Layer 5 of a small transformer language model trained on English Wikipedia (10 layers, counted from 0, width 128).
A neuron's activation on a vector x is squared ReLU(weights . x), where the dot is the dot product.

Input weights of the MLP neurons that the questions are about. A number n stands for (n - 500) times 0.0013.
n101: 504,550,623,263,601,551,457,350,872,300,457,455,358,825,415,594,709,582,377,500,475,376,678,453,544,191,597,715,611,536,352,354,518,651,522,406,348,591,457,646,327,739,413,500,401,762,326,553,426,442,340,333,500,550,573,792,175,347,540,465,393,599,772,362,386,325,394,446,291,658,513,620,603,612,332,830,439,568,680,375,436,703,425,478,285,396,482,468,500,605,560,504,371,289,699,532,634,442,701,527,606,181,575,694,359,620,369,537,486,563,572,442,500,251,505,557,728,419,671,517,80,341,469,495,351,651,418,762
n136: 583,522,504,517,509,351,740,613,224,536,463,310,624,651,689,462,745,639,329,213,615,492,531,537,337,356,953,592,630,123,513,431,462,719,441,221,653,548,587,454,543,419,462,596,299,654,460,398,572,400,324,722,642,275,379,726,469,342,700,457,333,513,479,492,615,295,552,496,482,509,268,513,588,487,676,563,399,616,529,765,659,496,527,444,477,520,323,545,420,665,244,496,596,609,590,583,478,474,517,613,434,634,432,500,629,496,201,383,566,706,355,744,559,525,433,372,378,724,636,622,255,333,423,792,391,731,559,418
n137: 330,226,194,708,369,576,628,378,766,490,585,295,181,247,256,139,567,450,727,551,674,396,644,222,644,624,616,434,556,433,443,318,375,616,482,189,529,505,504,723,691,526,710,648,559,544,572,154,523,500,418,532,404,500,563,723,529,451,538,422,356,360,564,232,349,599,556,452,578,438,527,121,578,462,405,431,841,424,753,582,532,592,386,560,318,395,547,311,445,317,534,382,646,219,398,353,674,430,532,557,567,789,611,345,699,683,643,393,657,476,693,632,426,477,283,297,580,443,528,474,613,527,500,403,583,505,300,928
n167: 768,573,541,469,620,648,642,329,566,435,160,391,439,275,590,389,402,685,167,426,703,244,400,608,280,335,443,545,389,736,370,310,526,761,427,527,307,681,445,453,208,631,582,504,491,438,368,605,565,491,440,390,555,638,651,348,649,398,696,544,440,372,590,388,580,527,729,529,366,708,428,429,475,834,486,611,598,220,560,599,226,616,439,610,561,467,906,546,711,395,684,375,429,710,570,392,611,239,683,594,466,376,671,656,496,624,703,343,563,540,598,446,470,538,546,557,241,297,548,384,691,769,403,445,607,578,612,390
n292: 569,120,554,392,545,767,507,317,455,401,460,500,476,536,540,362,471,698,384,470,468,435,352,432,718,726,451,435,277,477,595,560,675,617,500,607,221,388,645,548,455,604,482,624,412,532,554,414,415,587,702,463,360,464,449,623,465,476,538,563,522,650,706,577,489,317,481,595,449,789,547,326,651,386,481,187,464,547,504,588,489,588,464,489,695,553,564,609,467,665,531,786,576,423,534,316,652,753,541,466,334,515,433,575,586,394,465,176,458,565,475,344,192,624,367,381,496,435,511,418,488,587,571,233,623,618,496,450
n376: 330,559,532,430,596,479,543,539,628,426,432,325,168,429,263,539,658,569,575,346,691,457,737,816,588,639,430,473,647,737,316,300,675,280,500,585,398,418,619,495,735,373,431,192,608,700,550,522,396,482,543,368,418,500,578,672,247,621,316,513,564,517,673,496,640,329,292,201,435,432,440,433,533,742,727,435,444,449,685,599,419,653,519,672,491,801,686,624,621,367,380,585,562,414,451,577,406,478,277,491,500,504,540,610,535,148,505,389,681,594,470,240,710,569,234,272,473,423,811,287,463,457,98,449,369,582,470,597
n389: 689,495,645,340,751,418,461,676,329,341,393,532,349,484,646,383,534,308,595,430,442,369,479,162,324,440,515,449,672,272,985,631,425,416,317,485,474,582,451,575,116,478,392,519,730,590,313,505,214,480,480,735,339,619,500,664,510,611,617,630,169,607,195,711,418,587,651,344,563,340,762,621,523,525,454,616,307,238,539,785,588,113,479,339,239,609,671,584,529,652,363,546,617,598,515,695,591,551,495,398,577,243,375,433,169,971,397,410,665,270,597,786,147,339,203,660,439,495,515,718,702,402,545,453,431,352,701,539
n434: 385,641,463,541,401,365,473,98,541,366,574,830,524,505,466,698,701,620,631,437,422,452,664,524,455,733,274,542,600,809,763,290,491,500,549,399,367,612,434,786,464,861,611,368,429,491,664,694,580,628,540,667,538,513,627,599,565,658,878,234,478,487,233,615,374,722,700,547,409,565,570,692,424,716,575,333,370,697,297,589,712,398,495,554,591,448,418,434,442,463,823,592,716,469,500,648,385,505,698,463,649,250,464,504,423,568,277,610,109,801,526,283,320,438,622,306,574,612,617,466,562,496,355,624,543,282,380,448
n438: 505,485,295,698,146,421,143,514,607,393,378,656,583,282,411,439,359,552,345,258,402,335,771,189,743,299,485,604,226,645,648,637,490,348,676,441,439,355,228,609,485,607,319,509,320,358,389,510,252,677,472,602,641,615,328,945,381,735,702,495,363,391,219,652,570,564,641,505,444,495,448,583,441,372,260,474,583,659,363,861,505,272,500,277,485,445,398,748,471,544,734,480,284,737,403,782,667,559,148,574,252,778,413,426,364,482,222,526,331,564,626,391,447,434,394,654,594,654,563,578,685,708,427,515,310,524,334,500

Each question shows a token from some text and the vector x that enters the MLP there. A number n stands for (n - 500) times 0.0094.

"be": 448,475,499,453,387,386,382,550,541,579,537,690,400,296,493,416,426,580,413,465,763,377,452,654,332,471,706,686,329,522,638,460,754,529,485,532,507,487,252,499,611,454,571,463,399,272,501,368,483,283,484,504,497,310,499,416,518,435,436,435,475,305,563,342,476,488,486,634,539,392,494,523,555,407,575,612,413,474,546,333,418,474,606,628,462,600,426,376,581,597,633,569,570,532,512,468,543,333,529,554,608,549,656,496,530,374,527,827,681,641,500,563,440,536,531,662,495,550,353,401,485,522,604,566,352,354,628,519
Which neuron fires most, and how strongly? n167, at about 3.4

"of ": 480,241,478,553,506,591,377,455,569,590,381,594,646,431,663,615,510,433,456,481,596,370,570,692,459,469,616,562,292,494,462,477,615,507,440,427,440,381,516,349,460,264,471,460,581,507,540,556,646,523,594,517,537,545,554,409,488,523,489,551,631,477,569,337,292,446,478,554,466,453,690,646,436,406,546,530,375,622,530,433,469,511,599,517,418,612,471,488,491,434,683,491,486,448,493,329,430,289,711,485,543,542,628,220,628,359,531,839,647,725,223,527,368,522,634,624,510,335,556,480,442,419,599,440,404,558,555,486
The neuron with the highest activation: n167

"ot": 412,472,525,457,405,404,431,458,554,568,402,697,510,502,377,538,603,558,475,440,463,435,522,551,323,332,634,412,384,317,619,575,665,506,456,417,378,378,356,487,593,441,663,400,358,349,487,398,833,283,528,512,374,687,586,409,449,457,606,498,497,472,493,374,478,478,494,636,517,432,551,469,491,593,552,505,474,591,432,332,529,685,502,411,573,464,463,455,412,480,468,468,712,374,487,455,466,562,444,560,492,636,616,297,528,353,544,772,579,578,395,652,309,575,614,593,547,366,540,566,509,496,608,300,296,237,631,586
The neuron with the highest activation: n137

"o ": 427,130,467,434,565,484,299,403,568,514,341,691,640,508,598,486,518,346,438,528,618,339,587,568,483,380,759,537,423,360,575,501,667,453,541,611,597,384,463,445,466,342,502,617,618,342,548,441,503,503,408,339,328,626,575,384,344,499,577,417,655,353,616,386,356,525,409,557,538,302,643,512,516,489,581,610,448,519,522,483,431,530,465,481,381,493,486,392,355,443,673,591,504,505,389,491,515,401,578,439,435,634,538,298,643,569,528,554,519,586,209,476,522,578,433,655,639,413,405,382,481,623,595,410,443,511,525,303
The neuron with the highest activation: n137

"d": 440,422,626,379,407,577,380,533,503,563,333,500,424,563,557,559,419,444,449,396,589,252,415,663,474,507,570,650,407,318,513,458,677,455,559,657,479,351,340,564,496,430,533,297,563,273,658,427,478,398,591,435,506,544,524,485,412,379,418,443,650,513,459,409,449,593,330,711,479,324,308,536,591,507,544,490,451,486,452,450,342,413,683,450,375,559,540,593,454,686,579,541,444,540,538,308,501,410,558,490,567,611,631,352,604,313,573,823,630,588,513,600,307,564,668,593,395,584,384,361,514,537,427,366,531,378,482,592
The neuron with the highest activation: n167

"ig": 418,316,469,477,632,404,630,563,586,598,557,577,653,441,637,480,607,484,272,454,600,502,486,555,475,437,566,371,547,447,650,513,608,472,312,635,588,311,469,520,632,301,597,394,417,443,589,535,406,347,646,438,356,797,530,402,269,580,306,457,567,466,471,289,571,499,370,541,585,365,426,523,519,471,477,524,256,491,414,576,304,569,482,525,606,463,410,515,458,686,600,408,517,395,642,442,389,384,511,463,581,664,575,295,613,489,549,678,602,509,515,527,419,624,629,610,492,471,499,487,564,363,430,281,466,360,638,475
The neuron with the highest activation: n376

"i": 479,440,453,381,454,399,492,584,665,564,424,619,521,532,583,432,562,387,534,490,550,303,486,731,377,426,691,572,713,354,422,431,702,372,473,416,482,565,400,457,491,413,548,424,668,532,599,434,420,339,651,361,431,700,478,406,447,411,349,598,584,474,348,334,527,634,485,641,575,433,484,560,482,362,591,585,554,487,568,432,386,616,608,522,528,546,324,411,526,694,568,510,429,337,541,436,483,429,418,367,539,593,521,431,457,479,440,803,633,690,394,645,427,669,692,506,611,292,489,484,628,485,563,436,450,283,676,527
The neuron with the highest activation: n376

"ur": 407,284,533,392,606,494,526,405,621,512,410,671,553,523,535,297,580,456,433,585,586,501,443,715,503,442,532,587,416,434,589,518,652,497,572,593,606,595,499,552,546,304,527,433,517,400,492,480,473,104,596,662,421,661,549,365,259,377,493,529,480,492,505,430,422,530,499,499,456,341,477,526,626,591,457,439,629,521,527,540,404,663,524,529,543,543,464,566,425,606,630,403,555,429,495,455,336,550,500,603,560,568,673,341,349,490,361,821,689,511,428,339,389,652,550,440,501,410,349,403,593,327,607,440,333,338,635,556
The neuron with the highest activation: n376

"ed ": 336,362,493,591,521,613,354,441,572,616,382,598,652,363,531,542,599,410,467,546,529,394,579,739,372,522,608,585,315,507,671,368,535,525,413,643,491,317,561,350,552,255,434,475,464,405,561,516,401,394,624,549,455,691,468,610,333,583,608,563,651,363,633,360,484,452,517,567,430,483,574,435,520,527,655,537,449,524,580,474,427,473,454,539,439,475,454,579,441,539,653,443,536,513,529,305,416,446,684,451,504,459,597,244,528,561,530,745,594,619,105,547,234,625,551,634,496,453,563,540,492,531,433,581,486,444,546,400
Which neuron fires most, and how strongly? n167, at about 1.3

"pl": 421,438,472,297,379,396,407,420,566,572,463,558,421,323,527,422,351,438,415,532,477,521,443,731,277,390,562,614,315,417,545,606,582,459,429,695,496,464,359,638,608,433,663,296,475,500,569,531,675,306,551,470,583,572,561,573,330,553,452,547,615,481,409,511,487,440,468,506,438,449,374,591,677,550,481,658,488,529,290,413,426,595,552,523,549,610,367,582,555,715,604,388,490,554,576,356,460,411,412,426,596,539,708,300,543,595,589,777,686,533,365,593,571,530,658,638,428,456,474,401,371,463,425,354,384,403,615,600
The three highest activations, in order: n167, n101, n376

"ak": 416,452,545,435,531,335,385,577,590,572,433,836,622,533,555,488,611,329,508,491,527,499,487,852,448,529,713,530,486,405,759,502,498,419,638,517,427,648,411,631,478,585,454,494,489,350,579,471,646,376,582,595,462,490,476,449,492,581,421,436,517,498,441,333,490,427,544,608,674,421,507,521,488,590,595,511,454,563,400,503,604,617,548,609,620,499,224,442,400,451,503,394,489,429,667,487,466,509,610,596,536,632,472,330,502,312,526,774,616,541,525,515,424,537,482,631,501,356,435,557,673,315,684,403,397,287,644,580
The neuron with the highest activation: n434

"par": 483,452,479,352,484,550,319,610,474,495,426,503,316,434,588,396,445,498,310,513,653,338,398,642,534,382,594,586,437,427,449,472,675,404,421,667,562,421,387,581,619,436,562,339,606,423,466,442,575,342,567,476,465,427,547,458,457,543,381,552,676,398,431,362,233,439,433,777,565,323,371,400,487,395,411,600,377,563,406,432,548,651,589,400,567,571,408,447,460,703,535,467,537,467,501,258,441,492,488,559,509,559,563,456,492,318,314,768,638,709,380,537,462,598,633,492,478,518,361,301,458,383,575,394,362,387,593,494
The neuron with the highest activation: n376

"in ": 568,321,505,490,539,659,401,448,638,626,447,590,574,480,541,652,558,491,465,424,640,371,489,606,439,471,571,507,311,493,505,582,522,459,389,574,495,453,509,416,605,327,485,421,517,560,532,607,667,514,634,563,532,632,582,365,518,594,497,608,651,434,651,478,301,372,479,511,430,479,575,490,507,386,420,607,426,628,522,366,518,631,542,569,403,545,419,424,507,485,851,512,469,595,449,421,351,314,510,575,462,498,590,182,525,399,500,784,612,599,99,528,288,393,539,608,496,342,496,478,534,479,694,404,436,508,561,498
The neuron with the highest activation: n167

"6": 360,191,523,457,628,393,463,452,438,547,431,750,565,538,402,444,522,450,497,467,567,452,438,797,452,452,669,426,334,303,496,663,414,604,540,490,452,363,436,546,535,436,516,627,516,443,516,458,409,422,542,504,340,559,397,507,313,668,383,382,670,488,334,344,512,452,318,617,439,470,523,562,482,372,659,627,509,528,603,493,365,515,579,351,662,493,520,671,470,606,621,430,582,551,518,379,395,514,590,563,584,787,648,431,534,477,572,790,686,565,543,608,484,604,521,597,489,576,434,463,466,351,473,332,389,433,505,516
The neuron with the highest activation: n136

"the ": 406,312,562,533,452,658,303,493,499,558,386,710,659,413,637,527,480,526,391,423,507,318,485,605,391,467,702,626,352,430,624,520,519,428,579,581,653,256,500,361,601,241,463,458,590,428,635,554,641,462,539,561,520,584,523,507,471,633,489,455,568,524,571,375,382,492,518,632,483,542,510,575,415,491,663,407,502,508,497,464,333,547,504,498,546,408,449,528,402,588,755,571,516,502,345,440,336,431,682,517,558,514,529,324,527,614,459,843,575,709,159,518,434,493,580,489,452,525,533,399,486,471,599,620,508,413,641,410
The neuron with the highest activation: n434

"R": 462,319,530,449,403,565,415,480,498,648,364,652,445,537,606,573,510,435,493,479,717,435,510,751,452,433,705,698,318,383,473,399,624,447,437,638,456,411,301,611,589,479,541,473,503,448,430,388,627,324,631,467,380,516,572,432,449,535,633,582,755,591,346,459,442,588,287,685,561,305,475,549,558,635,500,522,504,480,489,455,511,567,445,400,496,474,423,566,557,685,658,527,619,502,474,386,504,559,451,584,354,563,620,496,560,494,610,896,612,558,429,592,287,500,621,591,477,526,556,435,572,440,340,426,469,456,685,472
The neuron with the highest activation: n167

"a ": 383,342,465,347,448,610,279,500,693,548,394,660,588,452,624,634,570,375,416,476,523,421,528,633,390,548,637,488,261,493,665,537,515,499,511,620,447,322,442,538,585,232,495,547,535,544,777,473,550,395,518,550,498,493,507,596,436,705,463,490,660,501,407,393,419,465,437,677,461,532,496,515,453,433,532,565,440,450,585,346,407,565,610,433,506,550,386,600,404,646,512,457,535,466,425,387,340,558,643,515,552,577,423,352,427,617,639,784,562,541,196,562,208,680,447,552,654,460,421,565,483,497,533,515,493,480,650,517
Which neuron fires most, and how strongly? n292, at about 2